Layer 7 of a small transformer language model trained on English Wikipedia (16 layers, counted from 0, width 64). Numbers have three digits each and are written without spaces.
A neuron adds its activation times its output weights to the MLP's output. To switch it off is to set its activation to zero at one token and run the rest of the model.

Output weights of the MLP neurons that the questions are about. A number n stands for (n - 500) times 0.00064.
n40: 473590699440402659487324380316413377466657772503238554537265501290562438487411488633457616139338379759487657653534611498475509482416547556636538724648507639501230589367355413434660716668349441
n43: 708589098751603177916387526132390333540667271107430580611850484360248251555558370556357477475533463492585207533462470676545553445536691646123657467609528647813534430340671331529629523666654331
n60: 403370437374868224387706337397405462645386489615518542393509593432421499599651660424700449730586654324423595330419518349288556683509479511590222424660336504553248385610487573804700509520614547
n100: 648295500510782423698454407449247457637423437258396568716526535642773788510660311579469462352704620500239097616559528225410645489470575458707695234585356635484595328344354377709555458429515522
n107: 570588529553525384499590620464501499432359475570729346748182788454479369494427690611656284501571439519331545596360339326421500312476397523682480273417613467461535508316424425690757551646577652
n117: 611204491550521820686374821531589307538557373625395354443545438572735431534473771584684356642446539432485331532230263328407544420460548452474469563570286552700602312753299640569454414388429577
n133: 378350482621473528583452655399260307285491680471641486407463862460588134535306569593474345447488656460725262389539536604769278687730592589495199397539457362741609474602470434350667459705523380
n150: 273354471379676622266676391123425650593665626582537434678463635676299495411561633597567501386544542666339647358322633384557666653506410408590673561564351461490237455431496355552522525378549458
n158: 572620554304368534509516437455381529453440643341259287345535592696972425632448175637397699181319343431725662761605558513411254634317248500736365443342574500490561290773513303625840529615570523
n179: 519496339538781586796367488669630301500600534551356653497238586360588548517433320367790305603597473371510713522539498350238406697612565412391324518519723522247172238591349496591595581630710380
n180: 553251617476449470383417295497719554356166322487625782697447778569553570374483633691497264584422463677451521504648562314742492354402267596422462428539582332641450462272498395602589562641524576
n185: 929586460363542518499494588510393359378584346624513688491541442523536693550332672442646132463437348417633382376527316551614514473340451394772540709533293756581685258735601660189494274454374418
n203: 390459586668671152237490333437395603419627332294617599514673443559498164369329659459442813435229459737630380571476616788627435562764306413383607599561589724841736367656347361649275535535384519
n206: 570560613517650272565461513504364507311481551754416738592624457500462393621406471569272521460831435497477341529537581537600316406581485671285616301656337628435459327550611478504327439610370430
n225: 256463382342662525601477470591472330613674379119567474541692556645233394470375608571703447565443629483867560598477421522320567708682394178413251589662545220520571401496515502575533586504494515
n242: 299330547557937362773366319711590764349712352328650266249466418697627607361542530674436669893697477250550122216663435492291299434235663583581742228470366696577565750530370550375568542386497470

Each question names a token from some text and the token that comes next. It shows the activations a of the neurons there, in the order above. A number n stands for (n - 500) times 0.0023.

Then comes g, the gradient of the next token's log-probability with respect to the MLP's output, scaled to length 1. A neuron's effect is roughly proportional to its activation times (output weights . g). A number n stands for (n - 500) times 0.0011.

"b", then "ral"
a: 434447440453895428440461484495656426449509446470
g: 631627439748666646459563549375334637681540701644536625472375572406409334471457426358318718389502588547458566484534547405352364360494385674414426662302442359435595440357469456561563446640501568
Switching off which neuron hurts the next token most? n107

" It", then " would"
a: 455434437482427427429529576435428446435426443428
g: 553387498405398603644542485430482490347390384443385729580595601406504682300298575653430486376366659270690580648541612499574576440630425607672432643589620375526500360413524497455630469474341287
Which neuron, switched off, raises the next token's probability most? n180

"ur", then "ons"
a: 443467516593450480434450429427453462488428434501
g: 355283218502545390426541493488570646442620475688425445583546263420245613428598441561611377563543646384630755544454643664396423634702404596552411383512370466527495444588576388434649504459542480
Which neuron, switched off, raises the next token's probability most? n100

"ibrary", then " to"
a: 426448560460427439441765426439432435430449480472
g: 582460607653341558618251486617575426504509425242296588471579546473403356513604500496426493441550689515502424522736549395660523429522693474363420699564474393686559272421391582587644481481512249
Which neuron, switched off, raises the next token's probability most? n150

"vel", then "ing"
a: 491448496453504434551430433451426658434433437465
g: 508428439390444350527377477411506202607423611592431391309552457387290588541646530551780447505386623523478489489476399608660708522513587309600524544685435580795632420420531376468478419516441672
Switching off which neuron hurts the next token most? n185

"in", then "ot"
a: 432493707619428431486583438445565434426432439568
g: 485478605361486513464591442538455486460469761513611640453550395621626566487471404456497672440494357431373449649679407714518836440485562479271522566469490384314484491690509378414314649375563248
Which neuron, switched off, raises the next token's probability most? n60

"re", then " are"
a: 502427477449506426426497534455426456873432659482
g: 414653355684470385474761426406712611293396598532452562661427525530468608449466380351441692440514486264377521343484734530633555518393411484616382560432648674396387522544499377511666380591554391
Switching off which neuron hurts the next token most? n117

"s", then ","
a: 428438809455600432609427460429614426458499429444
g: 604662576451351512529411427494375318373513378427467549577601424666891442493300542387474517657500596307553558681562516685569472597306384592415543519508542385479497692418577547496411224407521552
Switching off which neuron hurts the next token most? n150

"ly", then " there"
a: 430436427500442447451446426440623432454445426465
g: 568703305516499363363617527603570411399449405332609207550563339412402440606550620391580466485726509349470290427595578645448601576463698499584514602530359738559416452413523441364457461689531642
Switching off which neuron hurts the next token most? n158

" CD", then "-R"
a: 427440430428441441426434466431431429448469437492
g: 406378464382496559595504578568425554382372674551443482496526516456264529425435421769608469549421447481629621483457628276565470521632447342474470518795464456213703472500646600663290618373436614
Which neuron, switched off, raises the next token's probability most? n225

"oy", then "s"
a: 427445864433443448455548432432426441482506427447
g: 529426364568576669568362291643287329531507225361665397635330547531482501427360596349496577551710438543459597341590496503367626494505481502367371618634352611597611622615506430496570441654493685
Which two neurons, each switched off alone, lower its probability most, in order? n60, n158

"ts", then " of"
a: 427443491483608446426427432427464439465726437494
g: 582401623516511433579447608633519379527516817510588575339195641401347502483491568418380479608672369618546397601636516440589732317428589544453661448369444315546504322619447417425396657397477491
Switching off which neuron hurts the next token most? n206

"um", then "ar"
a: 483474585426430427618458478435624618427431430426
g: 537500539334592492468422513661713361355529518591589429511419598487405394603437499774422404345637440565476425480330447516335583552572703562523464506506324652612506359418692527299368473413855442
Switching off which neuron hurts the next token most? n185

" qu", then "arters"
a: 435499427446453464427518431578432441492507426540
g: 595442380366640619668412606562486465529379277451498279520553528511433454560563390557333387582434335488364480555386668675418582603610555602628324561527614558179692353636690469348527572570529441
Which neuron, switched off, raises the next token's probability most? n158

"iss", then "ions"
a: 457456575542427451429445449438438443444430434427
g: 508421471261559449363586612662331502502539435651575552461433599591432366379305499443420644662546340578461652712520664333435529500640404509602455542471513364435432324415724527355559292724590637
Which neuron, switched off, raises the next token's probability most? n107

"It", then " off"
a: 426426426457427427428481632437439452429427446426
g: 265356469560651638594476611655594252298528420564582374631447557532523628685588411470526517570687586436302505446560534463524351542575353620599308541411723282487631368404478339625389452518481507
Which neuron, switched off, raises the next token's probability most? n179

"ospital", then " camp"
a: 427426647427431490456752480626434450435430426468
g: 331516551585467457620597606511526648673486623798669522452384602535586517661442563293394513365279219725494331584402510555442337553403290485567466553401537543397511413517703409494553392491424525
Which two neurons, each switched off alone, lower its probability most, in order? n43, n225

" following", then " services"
a: 439428429429479430485457466430460495430438427475
g: 422705521451560696473593332571338475514532597582472610573546640526436570408638251305372452471502401657250686500493698201524352363397360447513572631515657512550461574387456626619524422455572492
Switching off which neuron hurts the next token most? n117

" Sam", then "it"
a: 428428426435431428440493434451496484681426431440
g: 484257294482520375540460735324524698269584487609574574374635301471268505719446527615546633564459525550343553529516635578451440446478476367502565427622550425452746498618657441486488607433435311
Switching off which neuron hurts the next token most? n203

" more", then " popular"
a: 460433440445468428483432437475429473433429426453
g: 356588606547471529495688513406678600615456462481585649459414445406447450823674563431397421454588451436585474260527307463389443618455561213418585552520544538569235558334535676552442646386630403
Which two neurons, each switched off alone, lower its probability most, in order? n158, n203

" h", then "ospital"
a: 432479436435440432434429448575430449438439426746
g: 618625420465511211318549513580439433691530605650610411331428474536562443553556462395401542483465383632500358729489416544456315591611362770632630499288613461383471430451516543339650391632671433
Which neuron, switched off, raises the next token's probability most? n242

" from", then " most"
a: 443426480426465676446431486752430485432429426435
g: 270599420554652255566685473565743478264641427642522473600478608494305253415556561683573595525464532488471487432479644482506595486591427390583563432382339431623451666523462464321420587453646302
Switching off which neuron hurts the next token most? n100

" Cr", then "ush"
a: 433431453484438457426453435456496482491444467453
g: 358483511473541374507402603417459546524418649554337402318755543544653384555772542638370598331492656459400516667484617413619502401629487679437347354434661572712450367668419360409426437538425403
Which neuron, switched off, raises the next token's probability most? n158

" rec", then "alled"
a: 555456427428450441433431443427455426436446435502
g: 419336478596638629348505550433782341520619607414451486610447468578565515738426355584602340315381568575332539552464431614575616322333637444435629230399488667465573391537446593642534467453376595
Which neuron, switched off, raises the next token's probability most? n100

"D", then "ist"
a: 443450439426432547428435461433428427426427477428
g: 329406471633412474447513467591445488449260497750473452321428502495686452485433590550616564789483543390537515365405407323480317576330535275648759640669448390475538590472620536510580470435628642
Which two neurons, each switched off alone, lower its probability most, in order? n43, n203

" second", then "ary"
a: 426426462454459454439468433426430427475453438480
g: 548169346500584417503450471515780765482424656441579396454407453494293552620506334638664532468332455432369511581502365594598670547540604453272519540491428507493652312631605631454536539431555411
Which two neurons, each switched off alone, lower its probability most, in order? n40, n158

"ing", then "ul"
a: 450444912437508490438451426436427456448470455486
g: 353559502418536442393513388672711515605549509622699424453545547357329364542745350573494547526481477554314670164474423336379359496657602512405380522490407451550529519691432677603414654609518470
Switching off which neuron hurts the next token most? n60

" c", then "ort"
a: 426426457437462426426455426471462442445430452427
g: 586366596641469440337449426376740274481578546514379619555509437583211510388576454705321655589618653522540552439495589403534619480541445567607266394470549470268667542465279503508591602442634435
Switching off which neuron hurts the next token most? n185

"al", then " col"
a: 447427426489522429434431438432462429518438439439
g: 447785557358493656353457704393396766568469401451424509572471482582644712548418551376377378411423548586543637436698516427573285575244467579381436479481646396486361470453348615619468614601450450
Which neuron, switched off, raises the next token's probability most? n158

" later", then "al"
a: 456432429429448432478461436464427481542441487493
g: 566384319404646361292543386508701651540554644389698549426351492308300520464485432573527650451356454451314682276452563431529599483468410473564457528687622632625504446538391722487496651595604395
Switching off which neuron hurts the next token most? n117

" di", then "ag"
a: 445444557597428778428427479427427427427428438426
g: 540330450572528431489526359637672395647507520494523118498409474231603455451405455488591361635400630332473465349556380561618593416512677567482467614662612479661618468457487388602563312601713488
Switching off which neuron hurts the next token most? n117

"ph", then "a"
a: 432540471435427426545446440447429523447428437434
g: 690712288456473611309555601433482409463419298234558376635435390594367657614478447561422556422407485547569413436370532615401551575257678755622438527490597695401444582515419565457559654553489457
Which two neurons, each switched off alone, lower its probability most, in order? n206, n180

"o", then " Ge"
a: 452481556446511435574461426456521519429466473487
g: 405723629645265473631627520508548612584418412392394679716568540647660458335531555351431486479425521436622359535562404459482396471380494507502498614359718375420127565401600634583506432427478483
Switching off which neuron hurts the next token most? n117

"o", then " A"
a: 427484571438538440581450445427727635428490426494
g: 402652601680338433457489540575528606663424387389488833566446505707634636475436556351471434332479515300563475496630473467482502489558381474481666596270658432368162487567478516455656507511380494
Which neuron, switched off, raises the next token's probability most? n133

" n", then "uc"
a: 429481427429465429427467492426462456443488435428
g: 474613391367507372523736441500572501602581532680577447494420607280530443480509348496569569431337669533558379439592324362368535371475453605583578624387809711563282440319613383461538382607656473
Switching off which neuron hurts the next token most? n117

"B", then "B"
a: 432433963429447433506427441427543429434507450486
g: 495316404343551411371356494390553593613513457650583569564564509590631393381306395397616504403367526525564460384475534686607513647443486458560692664602546497593374317354296690539711312436483747
Switching off which neuron hurts the next token most? n60

"in", then "oth"
a: 435496609816427442467536441443737455426440436491
g: 484448554519534530428476368641602617358541442533337654633573655550478490446541278356484566487707744515431593569473287311644396585557349597415245692651603321598550512553368442463309548387539442
Switching off which neuron hurts the next token most? n180

" and", then " is"
a: 426433496475492492441431458600427471426483426518
g: 525453399438539398519686463610391774520553642298304413502488503442694405435485698652463559486279338568400390336266546651419573518588472305567587341488457455606735612614524604578407512461526542
Switching off which neuron hurts the next token most? n180

"K", then "===\n"
a: 426447510453495432534465432466574426429469430455
g: 755661473478591386476583720382322322274400494509389455475540512637727332550389412494484489564539452455423422713524451386526510515282667549512590376584604370597597401363537522697394401602698466
Switching off which neuron hurts the next token most? n225

"The", then " p"
a: 431439430455453619461437678430428469430476426437
g: 516601546532434512408391589493146377508439552389617508442612369482338531415569558553441707580404591430547585653548495541621299646307415460758517371425629458535308550773338554528666446489411548
Switching off which neuron hurts the next token most? n158